Layer 10 of a small transformer language model trained on English Wikipedia (14 layers, counted from 0, width 128).
A neuron's activation on a vector x is GELU(gate . x) times (in . x), where the dot is the dot product.
The model reads these tokens: "-ch" "art" "ing" " song" "." " Her" " second" " studio" " album" "," " No" " Boy" "s" " All" "ow"

The vector x that enters this layer's MLP at each token. A number n stands for n times 0.05.
0 "-ch": -16 -3 12 13 1 9 12 -4 -2 10 9 32 -10 25 -1 -17 13 -10 30 -12 6 29 -1 16 -19 10 -17 18 -1 -1 -9 -18 11 25 24 -1 -20 -9 -15 -18 34 -2 18 17 11 0 -7 11 -42 10 0 -42 -4 9 -6 20 3 -6 -14 -17 8 0 -5 3 -9 7 -4 -4 -20 12 -18 -2 3 -9 -17 -7 -12 18 21 -4 -3 25 -1 -25 -11 6 -15 3 4 -18 -16 -24 -61 3 -9 -6 -16 5 -9 -14 -15 23 -12 -18 29 12 2 -3 12 -11 -14 -29 5 -1 -3 -11 -16 3 -27 14 -3 12 -22 10 -15 -1 -8 -12
1 "art": -16 3 13 -3 -6 16 -2 -6 7 9 2 35 7 -8 -5 -4 1 8 -10 -11 13 23 -4 5 -7 -14 -30 10 0 11 1 -1 -9 2 21 -17 -27 -8 -26 3 19 26 16 27 6 13 15 14 -15 10 6 -14 2 5 10 -10 -22 16 -14 -3 16 2 1 7 -10 16 15 -17 -10 5 10 2 11 -9 5 -5 -14 -4 22 2 -6 13 -5 -31 13 -18 0 -2 2 -7 -14 -25 -68 -19 10 0 3 4 -13 19 -19 22 -1 -2 21 5 20 3 0 -9 9 -42 7 6 -4 19 -24 -3 -17 -12 -10 -3 -15 -2 -29 3 -2 -25
2 "ing": 12 3 1 0 -10 -5 -5 -3 0 4 11 59 -7 5 -17 -3 17 11 4 10 -12 14 -2 -1 8 3 -23 2 8 -8 19 -12 -17 4 22 -4 -3 -15 -9 4 9 11 5 -1 -12 7 -3 9 -2 1 1 -20 2 11 -5 -1 -11 4 -20 13 -4 8 -3 8 -4 9 8 -3 -2 5 -8 -17 7 8 1 -5 -9 -1 -14 -1 8 3 16 -23 2 1 -1 -6 7 -14 -1 -8 -54 2 6 -13 6 2 -11 -9 -14 12 1 -1 15 3 5 8 -5 -22 2 -3 -7 -5 12 -5 14 -5 -16 -1 -4 -6 -1 6 -1 5 1 -27
3 " song": -8 7 -21 -9 -12 7 -1 7 -1 -6 10 48 6 1 -14 1 1 20 0 10 13 -1 2 -10 10 -13 -34 -13 7 -11 -5 22 -20 15 12 -8 -29 0 -23 5 16 3 13 -3 16 13 2 14 -3 -4 1 -24 0 -10 11 -2 -24 -17 -19 4 9 -2 -7 15 -18 10 -13 -12 0 13 -11 1 12 -4 14 -6 -13 -3 22 17 9 14 -5 -11 -16 -6 -8 -1 -6 -3 -5 -11 -50 -18 -6 -12 -1 -14 1 6 -10 1 11 0 22 11 10 25 -8 -2 6 -6 2 -5 4 -10 8 -14 -18 -7 -15 7 0 -10 -26 -8 -10 12
4 ".": 12 4 0 -13 -10 2 -4 1 -5 -6 1 68 -3 13 1 -3 -20 12 5 0 -5 7 5 11 3 -2 -3 -1 4 -17 14 13 -7 0 -3 5 10 -11 4 -15 0 10 7 2 -2 -2 13 -6 6 -2 3 -14 -7 -4 -8 -1 2 8 8 -26 15 -4 -8 7 -5 7 -14 6 2 2 0 10 2 -2 3 -1 11 -11 9 3 1 5 11 -14 -3 -1 2 14 0 3 9 -9 8 -6 -19 0 -7 -4 9 11 11 34 -21 -6 -11 7 6 8 -11 -4 10 -10 -12 2 -17 7 -1 -6 -22 11 6 -2 -2 14 4 12 -1 11
5 " Her": 10 9 5 -9 8 18 1 -16 -9 -19 11 53 -6 5 -11 -3 6 11 -8 -10 6 -3 -4 15 6 10 -24 -15 -11 -13 -13 -1 -13 3 4 7 21 -10 -7 14 -2 3 4 -11 -26 1 -11 -11 -12 6 6 -28 -14 19 13 16 11 -1 -20 2 -1 23 8 4 9 17 5 9 1 7 -15 24 9 7 1 -21 4 3 -13 4 -15 19 -18 -15 8 -5 5 1 -21 27 8 15 -31 -8 -2 10 21 -18 11 -9 -20 -39 -6 -6 3 -1 28 9 3 -13 9 -8 -7 -4 -10 8 9 8 -10 -3 16 22 1 4 -9 -3 17 9
6 " second": 25 -18 -7 -29 8 -15 -4 11 0 19 -10 40 0 9 -10 -17 9 -7 -14 -5 -19 5 -4 -8 -3 -5 -30 -1 36 -12 -11 25 0 -10 -5 -16 -18 18 10 11 27 8 14 -11 -5 3 -21 -13 -4 -4 27 6 33 23 11 12 37 -16 -1 20 -3 39 4 9 5 4 -14 0 -18 6 -10 -11 1 6 5 -6 20 2 9 4 -20 19 -2 -5 11 8 3 17 -9 -4 -16 2 -14 -15 4 -16 18 1 -9 -7 3 14 5 -11 -2 -5 -28 10 14 9 -15 -1 24 -13 -18 -2 -18 -2 -9 -14 -16 3 -11 -22 -28 29 -7 8
7 " studio": 5 0 -3 14 -9 3 9 22 2 -14 -21 52 -5 -7 -11 -31 14 6 9 15 -5 22 4 4 7 -6 -30 11 18 -12 -9 7 -10 -11 -4 -6 -18 5 -6 -4 18 -6 4 -27 18 -3 -18 -8 7 -11 3 9 20 16 -1 17 4 -8 -6 16 9 10 -11 27 -2 27 0 -13 9 18 -18 7 6 1 -5 2 3 0 8 -8 7 15 8 -2 6 2 -7 0 -22 21 -6 14 -13 -12 7 -11 17 1 -18 10 -11 -11 10 12 12 12 0 19 -4 -13 12 -26 1 1 -2 -11 6 10 -8 -21 -12 -3 -1 -28 -20 -4 2 -10
8 " album": -3 0 -8 -2 -9 -8 10 8 3 -5 3 54 3 -5 -13 -8 1 18 -14 24 -4 10 7 -17 9 -17 -30 -1 14 -10 3 19 -8 -10 1 4 -24 -3 -23 -2 14 -2 7 -13 9 -12 2 -2 -4 1 1 -2 27 2 7 26 1 -7 -10 5 29 18 -10 33 -10 15 -10 -20 -6 20 -9 8 -11 7 14 4 -12 1 10 -4 20 15 0 -7 0 1 -9 -1 -23 5 -15 3 -30 -9 -1 -9 4 -9 -10 -3 -6 -3 1 6 27 30 1 18 -9 1 12 -19 -3 -1 1 -7 6 -10 -16 -7 0 1 3 -23 -14 1 -10 6
9 ",": 12 -1 -19 3 -7 3 6 -4 3 -15 -5 63 8 -7 -5 -2 0 10 12 0 -8 7 3 9 13 -9 -20 -4 12 -11 11 15 8 -9 -5 0 -22 2 -14 -10 4 1 8 -12 2 -13 -5 -3 4 -1 -1 -4 24 6 -8 1 2 10 -29 14 -5 10 4 22 -8 11 1 -8 7 7 6 -4 6 2 15 -3 -2 -4 -1 16 -1 2 -9 2 7 -3 0 12 -16 -19 -7 -8 -1 -11 -33 15 7 -18 -7 1 0 -14 -26 2 -3 13 -15 13 -4 0 -4 -22 -6 -9 -3 10 -4 -20 -12 5 13 -1 -16 -6 5 -1 4 -6
10 " No": -1 0 3 17 12 8 1 -6 -2 -25 9 40 -11 6 -7 0 -28 -1 -29 7 -4 7 -7 14 4 1 -26 -13 20 -3 10 29 -8 -27 -6 -2 -11 -22 -10 -18 2 11 -10 -1 -25 -1 11 7 -8 12 -5 -19 3 0 0 -4 -10 7 19 -3 -6 24 0 2 26 -12 -10 13 -8 3 -10 13 -3 -22 10 -15 5 -5 -3 -11 -17 17 -10 -4 4 -4 1 8 -13 2 -10 11 -70 -35 -11 -15 2 -27 25 22 6 8 -17 -6 10 2 -12 -8 -12 -18 5 -9 8 -4 13 4 0 -7 -13 -10 14 22 -26 -11 14 -15 13 -1
11 " Boy": -5 4 -2 -24 6 5 1 -12 -6 4 6 32 8 4 5 -12 1 -18 1 3 -10 -19 -20 1 -26 -12 -18 -8 -2 -15 4 24 -25 3 -1 15 -6 16 1 -19 15 15 4 -21 -5 -4 -16 -7 0 7 8 20 23 14 18 6 11 17 -19 4 -7 -7 -19 -20 -4 5 33 8 -7 21 -11 15 15 -15 -4 1 -11 -3 -4 -14 -6 13 7 -16 6 -13 -3 28 -6 11 -11 13 -93 -3 -9 4 4 -8 2 26 -14 6 -9 -6 -10 6 -15 0 -7 -23 1 5 0 -6 -8 -8 15 2 -5 -8 -13 -1 -6 -11 -25 -32 8 6
12 "s": -2 6 2 0 12 -3 7 6 1 -11 4 45 -7 8 0 2 8 -4 11 -9 -16 -9 -17 -5 -17 -9 -11 -13 1 -1 18 4 -12 -7 -14 5 9 17 -7 7 18 -2 19 -4 -14 -6 1 -12 -3 3 3 22 -2 5 -3 -6 0 3 -21 5 6 22 -9 10 0 1 27 13 -7 -2 12 0 4 -11 3 -1 0 -6 -1 -6 12 0 -2 -15 9 -3 2 22 1 -3 1 2 -95 17 9 -2 15 9 -20 1 -4 -1 -1 0 3 21 -23 -7 -17 -6 11 -9 -7 -12 2 3 9 -5 -10 1 -21 3 1 4 3 -14 5 -11
13 " All": -25 2 4 13 11 -4 -10 0 9 -16 7 28 -3 12 -5 13 -17 -15 -16 -11 -14 21 -7 16 1 2 -19 -22 26 23 -7 33 -16 -7 2 -8 -2 22 -22 -18 0 -21 23 -11 9 -2 -5 -15 10 -9 -2 4 -11 10 6 9 -11 -5 10 -7 -23 34 -32 28 -19 -1 23 -19 0 3 25 17 -3 -7 -7 -1 -15 0 2 -4 9 -4 -2 -2 4 0 12 20 -10 -18 8 16 -72 -27 -11 -20 16 12 21 26 15 -13 5 -8 5 -15 -2 4 -5 -9 17 -51 -26 12 -4 -8 17 -9 -12 3 -5 16 -15 12 2 -14 -12 -3
14 "ow": -14 -2 13 -1 -9 -25 6 2 5 26 2 28 3 -14 4 -16 -23 3 3 13 -3 12 -8 1 -12 12 -18 -17 9 4 6 9 -18 -7 17 8 -3 8 -1 -16 30 -3 14 -1 5 15 6 -16 -1 -1 7 23 24 10 12 -4 -3 2 0 8 -1 6 -34 24 10 13 21 10 8 10 14 2 -9 -6 -7 -19 -18 2 -9 -7 2 -16 2 -4 1 -4 -1 23 -20 -24 16 2 -83 -3 -17 -2 15 7 -7 -5 34 27 12 -5 -26 -11 25 7 -17 5 -9 -11 -24 -6 -22 -24 8 5 -27 -4 28 12 -9 -5 19 1 5 -4

Each question shows the input weights of one neuron of the MLP. A number n stands for n times 0.0072.

n32 gate: 35 -9 10 10 14 23 -20 -32 -9 23 18 -15 16 26 -11 7 6 -22 -15 -18 -19 21 -14 16 7 -2 16 0 35 -2 7 -19 -1 18 -2 16 -4 13 -13 18 -22 3 24 -6 9 -21 -30 -10 7 -1 5 -22 -17 19 -68 -18 17 1 -14 2 -22 14 22 20 -16 -36 14 -6 1 -11 -11 0 -43 5 -14 13 30 25 16 82 15 -4 7 13 7 -29 -20 12 26 -1 -13 -25 5 -25 -22 -35 -21 14 10 -19 -10 -26 -8 20 12 28 -9 11 11 21 31 4 -38 13 -9 -38 -6 -20 -1 13 -4 -14 -11 -13 19 -30 15 -10
n32 in: -26 -17 -5 -9 -18 34 7 7 2 -5 -37 1 18 9 6 -28 -20 0 30 18 17 0 8 -21 34 -15 1 -27 16 -4 -8 35 -8 27 -30 -14 5 -3 -22 -5 38 73 -30 5 -14 -12 -22 6 15 16 8 0 -7 -11 35 -27 -5 -3 -9 7 -32 -1 16 -14 -10 -29 2 -7 -4 11 6 -8 14 32 9 -22 7 -4 7 -37 22 20 -29 6 -10 -12 -14 -3 -36 -14 -24 24 5 -6 14 39 2 -15 -10 17 12 4 11 21 0 -21 4 -10 -49 -1 -24 -27 -2 6 -23 -7 -35 -19 -20 -28 -10 22 -19 23 -9 3 -7 4
Its two highest activations, in order, are on tokens 9 ",", 13 " All"

n143 gate: -8 -4 2 -3 -11 8 -4 21 -34 13 26 -17 22 -9 -20 13 -29 36 14 2 -12 -5 6 -22 11 3 10 -22 -34 -9 33 -4 -13 26 -10 5 -8 -7 -12 9 -36 -3 22 4 -35 -7 -14 3 -28 -5 -11 19 1 -23 -11 -2 -5 -31 -1 6 0 4 9 -19 -10 -22 -7 -17 10 7 -10 -32 -39 -31 14 -13 -19 -10 -18 39 7 12 31 -20 7 23 -29 -15 2 -7 10 -10 -12 6 5 -3 8 -15 -2 -31 -2 15 -7 23 8 19 4 -20 18 4 -19 27 1 -3 -2 6 -18 20 -24 12 -23 12 16 0 14 21 21 10
n143 in: 23 -24 30 5 -21 2 22 -8 13 -29 2 0 -10 -16 5 -9 13 -17 -7 -2 10 -26 -21 -20 -23 -8 -2 4 -7 -3 -21 33 29 -6 11 -4 -6 -7 11 -15 4 4 20 -14 31 11 -8 16 12 -8 -17 -8 -16 -12 24 21 -22 16 -10 22 -18 44 17 -12 -8 -46 -5 -20 -6 30 -12 36 12 -14 -28 -12 -18 -7 17 -33 -8 -26 10 4 4 7 -29 -12 -4 -14 13 -43 1 -6 2 13 3 11 7 -3 11 25 12 1 14 36 -20 2 -28 -7 -8 3 59 5 12 5 28 -15 8 13 13 28 4 -19 -27 -2 -27 12
Which token does this neuron like most? 3 " song"

n238 gate: 24 5 -4 -17 2 -1 1 39 -5 3 7 -27 -1 16 -16 12 -13 -12 0 3 -7 22 11 1 17 -25 16 -4 -15 -7 -17 -35 7 15 -15 -5 -12 11 13 -11 3 2 15 -1 16 -14 10 -2 12 -36 2 -2 40 6 -6 -16 -11 22 13 25 10 0 -2 18 -23 -23 1 2 -15 11 -21 -8 10 7 -24 9 -5 -1 12 1 -7 26 -15 2 -30 -9 3 10 3 8 -25 -5 1 2 4 -5 -9 -3 -14 -21 -5 2 21 19 40 24 -9 -16 -16 -10 -29 -6 16 24 9 1 -13 24 3 -31 -28 -18 -3 -12 -5 -14 -4 15
n238 in: 10 -6 -16 11 28 -8 19 2 -19 2 -24 -7 21 37 -32 -9 1 1 3 1 20 -13 -33 -23 -9 -19 3 27 0 1 -7 -21 -8 -8 -30 11 -31 8 20 5 5 -19 21 -33 -10 6 -37 -7 -19 -10 -2 2 15 12 1 -3 -33 -1 22 -20 21 3 3 13 -6 -29 5 -12 -26 13 -3 30 16 16 12 4 7 -21 12 12 -12 3 -10 7 17 26 5 10 -27 -7 -38 -9 -2 -35 -1 -10 -13 -7 -10 17 -1 -12 8 -1 19 28 9 18 -6 5 -20 -19 29 -9 -20 11 -26 -1 -9 -10 -42 22 -2 -21 -14 21 -32 31
Which token does this neuron like most? 6 " second"

n202 gate: 9 13 2 2 -2 -1 -12 25 6 -13 20 -5 3 0 -13 -2 10 10 -20 -2 -2 26 -37 -2 24 -31 14 25 -25 -36 11 -13 -15 -18 25 -26 0 8 4 -31 1 6 21 -22 -22 -3 3 -5 13 18 8 4 26 -15 -11 18 -6 12 21 8 5 -1 -6 5 1 -14 11 -15 13 -10 32 -30 24 9 20 3 -28 -24 14 -14 12 15 19 -17 14 4 32 -9 3 15 -3 2 -1 -20 -14 22 1 1 25 -19 0 -15 30 15 -35 -15 -16 21 -15 -7 13 17 -12 4 38 -4 42 8 17 9 -14 12 -30 -29 -25 29 -6 -43
n202 in: 11 -6 -1 -6 10 6 -22 33 9 4 17 -4 3 -2 -26 -2 10 16 11 -15 1 -13 -27 4 -14 -5 11 -3 -19 9 6 -27 -14 16 52 -16 -3 -22 1 -15 32 -11 -7 -22 -27 -27 -30 -24 -8 -21 10 30 1 3 -9 -23 -14 19 36 17 -24 16 -20 -12 -13 -3 10 16 15 -19 -2 21 -6 3 -11 2 -38 -10 -19 -7 -16 -8 -13 18 -25 -18 10 -22 0 -19 -9 -5 -14 -22 17 19 10 -3 39 14 -3 -1 14 -11 17 17 20 4 -16 41 9 -6 -17 15 8 6 26 -14 -19 -23 -13 3 -37 11 9 12 16 14
On which token does it fire most, and how strongly? 13 " All", at about 1.1

n173 gate: -28 2 15 -20 8 -28 -29 15 20 -5 8 -2 -34 1 2 -16 -28 -3 1 9 36 -10 31 58 3 -3 27 -7 -33 17 -1 12 15 14 16 5 15 -6 -4 -5 4 -18 -21 35 -24 3 -19 2 -8 1 37 2 -24 -13 -21 -6 19 21 12 7 13 16 0 10 11 -22 -10 -6 -9 1 9 -23 -33 27 6 -1 -31 45 -20 4 -17 1 5 -8 3 -4 -9 29 -7 -5 7 11 -2 14 -23 14 -3 22 -11 8 3 2 19 5 -11 3 -22 -27 25 22 1 6 -21 -33 22 8 21 -38 5 13 25 -12 9 -10 -21 28 21 -25
n173 in: 9 0 2 5 -10 1 -38 19 4 36 -17 15 4 -31 12 -5 8 12 -7 1 32 -27 3 23 20 -18 14 -8 -10 10 -20 -17 -23 14 38 -18 -22 9 -50 9 -7 11 -18 -3 -5 30 1 18 23 21 20 16 -17 -12 5 -8 20 20 7 30 22 11 7 4 4 2 17 -13 19 22 17 -13 5 -8 -2 42 -11 12 -18 -47 5 -19 5 -2 -6 -21 -32 -33 6 4 5 7 -14 31 9 -11 -4 4 -26 8 -1 1 -12 16 3 -18 -13 16 -1 19 19 0 1 0 10 -9 26 29 12 16 3 -26 27 -5 -32 -8 6 -21
Which token does this neuron like most? 10 " No"

n268 gate: 9 28 -6 -2 13 6 19 15 -16 12 -1 -11 6 18 -16 6 12 20 -17 3 -11 -10 -25 11 21 -50 9 18 11 3 -13 -15 -19 -4 -22 -1 9 4 3 -14 15 24 14 -12 16 2 -30 -31 30 9 15 -20 34 -3 -8 10 -5 -5 -7 -2 -7 -6 -14 -6 -19 -3 -8 15 30 -5 -37 12 6 28 -2 -3 -10 5 9 3 10 36 -30 -22 29 -25 0 5 -19 17 8 8 -5 -5 -13 1 -6 0 14 -15 1 -38 2 16 16 18 5 22 8 -29 -8 3 15 -14 -24 5 -20 8 12 -30 -17 3 -6 -15 -5 -2 2 21
n268 in: 24 9 0 9 -22 17 23 -1 -35 15 -3 11 23 -17 0 27 12 -8 6 -11 -10 15 20 -28 -9 30 -8 6 2 18 3 -26 -1 -3 -25 2 -21 0 -31 -4 -8 -3 30 -13 -15 -6 -30 5 8 -2 0 9 -15 2 -5 4 -12 -16 -1 -3 20 -6 9 7 -3 3 0 -53 16 -28 24 20 -16 -12 15 -17 -23 0 -4 -23 16 5 5 1 11 -17 7 4 22 14 -1 -41 -7 6 -2 -15 9 -23 -26 -1 6 11 0 5 6 40 -2 12 -8 10 -30 7 6 -7 8 9 2 31 -16 20 -26 6 11 1 10 -2 25 -12
Its two highest activations, in order, are on tokens 8 " album", 7 " studio"

n198 gate: 6 11 20 12 7 -3 -26 -17 -4 -1 -10 -10 -41 -19 -1 6 15 5 36 -12 9 -6 -14 13 -16 1 5 10 -3 38 -11 -13 -21 16 0 46 6 -11 -16 -8 19 0 23 -20 -16 16 42 -10 -5 4 -17 -11 2 -8 10 -12 2 -27 -7 18 -14 -31 3 13 9 2 -23 3 11 -12 -8 -16 28 -27 25 5 51 -14 11 3 -1 -4 -8 4 -13 -10 10 16 27 -10 4 -8 8 -19 1 20 15 17 18 2 6 2 10 -7 -7 -4 32 0 8 6 12 7 51 -17 -3 11 -17 -4 3 -48 -2 -31 -6 -12 -2 8 19 -18
n198 in: 11 41 11 -2 -16 6 -37 -5 4 -33 47 7 -2 12 6 20 26 -23 5 24 13 23 -40 15 -20 -31 -16 -11 2 11 14 10 -9 -5 -10 -3 35 -1 14 -10 3 14 15 11 45 -2 2 -5 -10 -15 17 9 33 11 8 11 2 -9 7 -1 -22 -3 15 -15 3 6 -6 2 -5 27 -6 -2 -4 16 1 -13 -22 14 -25 -13 -1 48 9 27 -26 27 4 -3 -20 0 -2 -8 12 -49 -18 22 -21 -14 0 2 -16 6 7 -18 13 -19 24 -15 -4 35 -4 11 15 -14 -15 9 -28 -2 -4 10 23 36 2 -3 -9 8 11 -6
On which token does it fire most, and how strongly? 12 "s", at about 0.2

n66 gate: -12 8 -11 -14 -16 15 15 -9 28 -11 -39 -17 -6 4 7 5 5 1 6 25 -2 -36 -20 15 38 16 -4 -17 -41 -6 21 -3 5 -28 -26 10 16 11 4 -8 22 14 18 8 -4 -11 7 -14 13 11 8 15 -4 -10 47 -7 -37 6 -2 23 -9 -16 -9 -31 14 27 4 -9 -7 -9 -22 -32 14 -22 -13 -3 1 19 -37 -14 -3 -1 -3 2 32 -21 -12 3 -16 10 -37 5 7 13 -4 3 -2 -13 18 10 -10 -21 -4 25 -18 2 7 -9 17 40 -18 -9 10 -11 -14 22 6 17 -5 -19 20 -10 12 13 -4 -40 -11 0
n66 in: -16 -1 25 14 3 14 -29 -4 5 10 -14 -20 19 4 11 -11 -9 12 15 23 -20 -12 1 -6 6 -5 -4 -8 -30 -17 21 0 -4 20 20 -7 25 -1 6 20 -4 -21 -13 33 -10 -32 -2 33 21 -3 -21 -5 8 4 -2 -2 30 22 6 -14 -47 -16 28 2 10 7 3 15 -33 -10 -36 -3 9 -4 -20 -12 50 6 -11 26 17 -11 3 1 8 -18 -24 -24 39 15 -15 10 4 1 -4 6 12 -27 17 15 22 -31 11 -8 -1 10 10 -1 -11 -8 -2 21 -2 14 -4 17 30 2 1 24 -17 -21 -29 24 -22 -6 -34 -20
Which token does this neuron like most? 8 " album"

n62 gate: 11 -32 -12 -1 0 42 -36 -4 -5 10 11 -22 -24 -31 -20 19 1 -28 -25 18 -4 16 -7 -10 3 5 19 28 -11 -26 -22 -18 -4 4 4 -23 -11 11 13 -13 -1 26 9 -2 20 -16 31 14 16 18 7 -1 30 -26 33 27 3 -11 -24 -29 2 23 8 0 0 -22 4 5 4 10 19 -16 36 -10 -6 17 10 -2 14 1 18 8 -21 -2 22 -1 -6 18 -19 20 0 23 14 7 37 -11 -7 -7 14 11 16 7 37 -27 -18 -4 3 18 -29 -7 23 27 -10 19 -18 -30 28 5 -2 12 -6 5 -6 2 -13 -28 3 1
n62 in: 11 2 -12 -13 -42 30 17 6 -11 12 14 8 -20 26 -1 -19 2 9 12 17 18 11 12 32 4 -18 -31 -9 3 -1 -11 19 -3 -29 -9 -2 5 -20 -17 -29 -34 8 16 -29 12 11 20 -7 34 20 -22 -49 -16 -15 -7 22 19 -16 -6 17 -41 1 13 -23 4 6 -36 -6 10 9 25 16 20 35 -14 -12 4 -10 25 -3 22 31 -24 3 11 -5 -6 26 -32 39 5 11 19 1 -1 -31 -18 15 -12 -7 20 34 2 1 6 -3 5 29 38 -1 7 17 -11 -14 -16 22 -10 16 -5 3 2 19 -6 -7 -1 -17 37 3
Which token does this neuron like most? 12 "s"

n103 gate: -3 -2 9 0 11 -22 -12 -6 17 29 8 -21 -12 23 -3 22 -3 -21 2 10 -4 19 -1 1 15 -5 0 5 -20 2 -17 -5 9 19 37 3 0 4 3 -10 11 -9 23 -14 18 -29 27 -4 4 -5 12 34 59 2 -3 -2 5 23 7 20 3 -20 -10 9 -9 1 -5 16 5 20 -30 -37 2 -6 -8 45 -4 4 -1 -3 -11 -15 -26 -7 2 -31 3 -4 -6 5 7 20 0 13 7 5 -6 -24 -2 -15 -28 3 29 15 9 3 -18 -6 -42 -19 -13 -5 11 19 -18 6 6 3 34 -2 5 2 -2 -17 -1 14 -28 14
n103 in: -49 44 0 -19 -32 -13 -5 -21 12 16 -12 9 -60 3 -26 -2 -13 -10 9 -18 -17 11 -33 22 -2 -18 29 -12 0 -9 1 -12 -18 7 12 9 9 -6 -20 7 8 -8 -3 10 12 25 -21 19 5 -6 -13 2 -32 -34 -15 9 -25 -2 -8 1 14 33 -16 -5 -5 -6 35 -24 -4 21 -17 -13 5 -1 -5 2 -29 -5 -29 -6 19 3 39 -5 -4 15 -10 -1 -24 -8 21 -38 -6 29 28 -18 -28 -15 2 6 -18 8 22 11 -7 2 26 -9 4 7 14 5 2 -12 -7 -14 25 -8 13 8 3 -33 16 0 18 9 -8 19
On which token does it fire most, and how strongly? 14 "ow", at about 0.42

n304 gate: -29 -41 0 -18 2 -7 -20 28 -18 12 -1 -7 -26 19 10 17 13 10 -17 -20 -25 15 -6 20 -3 7 -4 -3 -5 -1 -12 -14 -4 25 12 -14 -25 -11 4 -1 15 -17 -5 4 -32 10 -1 -1 40 -12 13 -12 24 4 8 -12 1 5 10 10 -7 -10 -7 -24 -4 -17 -9 9 -32 -26 -28 -21 -10 19 -11 33 -26 2 -40 3 11 4 21 -29 -27 -14 10 7 28 -22 -7 4 17 9 -15 -8 1 -9 15 -23 6 -27 40 6 24 -5 -22 -19 10 18 17 -44 -12 -4 -7 -35 -16 23 6 -4 -8 2 20 14 -13 5 14 14
n304 in: -11 -7 1 -6 12 -23 -11 -12 23 -23 6 -12 23 11 -7 -16 -37 -44 -4 0 -14 19 16 35 -30 9 4 -21 -3 35 -49 24 2 7 -24 -30 16 -25 -11 -9 5 -2 -20 -2 -15 -2 12 33 2 42 21 -19 -14 19 4 23 -31 -7 -20 -5 11 -9 -20 -31 34 27 17 -6 15 -25 29 0 10 -33 33 5 4 -6 12 -25 -21 -9 -7 -29 -7 13 -8 22 19 -27 21 -9 -10 -17 -6 4 -15 -5 28 19 6 33 5 9 -26 -4 -1 -18 12 -29 -13 -13 20 6 -41 24 20 29 -14 8 35 14 13 4 -2 18 -15 2
Which token does this neuron like most? 0 "-ch"

n63 gate: 12 7 -31 7 28 36 15 18 4 -30 -8 -34 13 28 7 -13 17 -3 -18 35 6 -4 19 -33 1 3 11 -9 -15 -24 -1 20 -5 15 -23 6 -8 -28 9 -31 -1 -16 -5 -14 16 13 2 13 12 16 27 4 26 -27 12 -1 2 21 13 7 -4 4 31 9 -11 -11 -24 -2 -10 -1 -2 -23 -2 -25 8 -3 -28 1 35 15 12 -20 16 23 -8 -14 -15 -8 -10 -12 -34 -5 -12 14 0 9 -14 -10 8 -11 22 3 29 5 19 22 -25 7 20 1 -42 15 -10 18 -28 2 -21 -2 21 -31 -6 -9 -17 -24 -12 2 -3 9
n63 in: 13 -29 -6 14 33 -7 -16 12 -3 -13 -2 16 -9 -33 5 2 -6 -3 14 6 -30 3 19 -16 28 16 -13 5 26 19 -7 8 -4 -2 -2 -5 1 7 -30 2 -9 -10 -10 17 31 -2 7 4 -5 -48 -16 -21 -1 8 16 14 -3 11 -11 12 4 35 -15 5 16 5 -19 6 24 12 -15 -1 29 31 9 -5 50 23 3 9 23 14 -15 8 3 12 -12 -16 8 6 9 -8 17 -4 -21 7 15 12 5 8 -3 25 10 23 -5 -20 31 -3 -21 4 9 -5 21 -4 37 -7 23 13 -17 12 -18 26 -38 3 23 -18 13 0
Its three highest activations, in order, are on tokens 3 " song", 8 " album", 6 " second"

n22 gate: 9 -17 14 -25 7 -21 13 25 11 -10 -14 -15 -5 -7 18 -1 24 0 -7 15 -13 -14 28 22 16 -3 25 -12 -1 11 4 -17 3 35 -26 -2 9 -10 37 15 -7 19 5 -2 8 -40 -14 -20 14 -25 -19 17 1 0 -10 -18 10 -39 -19 1 6 2 20 -5 -8 -30 8 21 32 1 1 -4 2 -11 1 2 1 1 11 3 9 -25 11 15 10 2 -14 -8 13 -2 -16 19 3 -8 -33 3 32 -4 -12 -54 23 14 34 11 2 -6 14 -34 -20 15 -12 -21 10 19 7 8 -4 2 -17 13 17 32 -27 -23 -25 18 -10 16
n22 in: 21 3 -28 25 -6 -9 11 -19 12 0 -3 -19 11 21 3 6 11 21 -64 -32 10 14 14 33 -35 21 13 -34 3 -8 20 25 -1 5 6 -9 1 12 8 -10 45 34 10 -5 -6 14 6 -19 6 38 6 -6 12 -5 16 -10 6 -9 5 23 11 2 -29 -29 -4 -37 17 5 16 -6 -3 -11 28 -6 -15 -17 15 6 -4 -22 -2 -4 -3 -17 14 -18 -28 -11 2 -8 -22 -6 -1 30 -10 20 20 21 -7 26 36 4 -1 -16 -15 -35 2 -18 24 4 -27 19 -13 2 8 30 43 -26 -23 16 7 36 21 47 -17 -17 1 10
Its two highest activations, in order, are on tokens 7 " studio", 8 " album"

n256 gate: -1 -4 -16 -31 18 19 -12 2 7 -22 3 -22 -31 -7 -16 12 1 5 -5 16 0 7 7 19 -6 1 -3 -15 -29 -27 -37 -19 -23 12 -3 13 -12 -2 24 7 -9 8 4 -3 4 -2 0 36 9 -15 3 -4 24 -10 -20 -15 -16 -5 -10 -6 -33 -6 14 3 -1 -32 11 -32 -8 20 -13 -8 6 -4 -10 -7 22 23 -54 -5 -28 27 23 24 -25 17 10 3 6 -5 5 22 21 -1 -6 -9 3 -34 10 1 -31 -9 4 11 -11 -20 -6 4 -23 23 -6 6 -1 8 9 -43 3 5 8 -8 -31 -16 -7 -3 -13 22 7 -14
n256 in: 6 -17 -5 -6 2 -19 2 27 -21 -21 30 -27 -25 -54 10 2 0 -1 7 7 20 -3 4 -23 -6 21 27 -48 -6 12 -4 -15 -19 -18 -24 5 -8 -29 46 -41 -9 -24 29 -5 -23 -7 3 22 -12 31 -8 -58 5 -15 -25 25 -12 0 6 4 3 -2 19 22 11 -40 -24 -33 30 -16 23 -1 -18 11 -1 4 10 5 -14 -1 12 15 -7 -1 2 27 3 13 -9 -21 22 24 -5 -5 3 5 10 -20 15 -12 -12 -21 28 6 21 -13 -6 11 1 -31 -26 -14 -4 -13 24 25 -19 -38 -10 -2 -5 -1 -1 -34 12 17 26 -18
Which token does this neuron like most? 11 " Boy"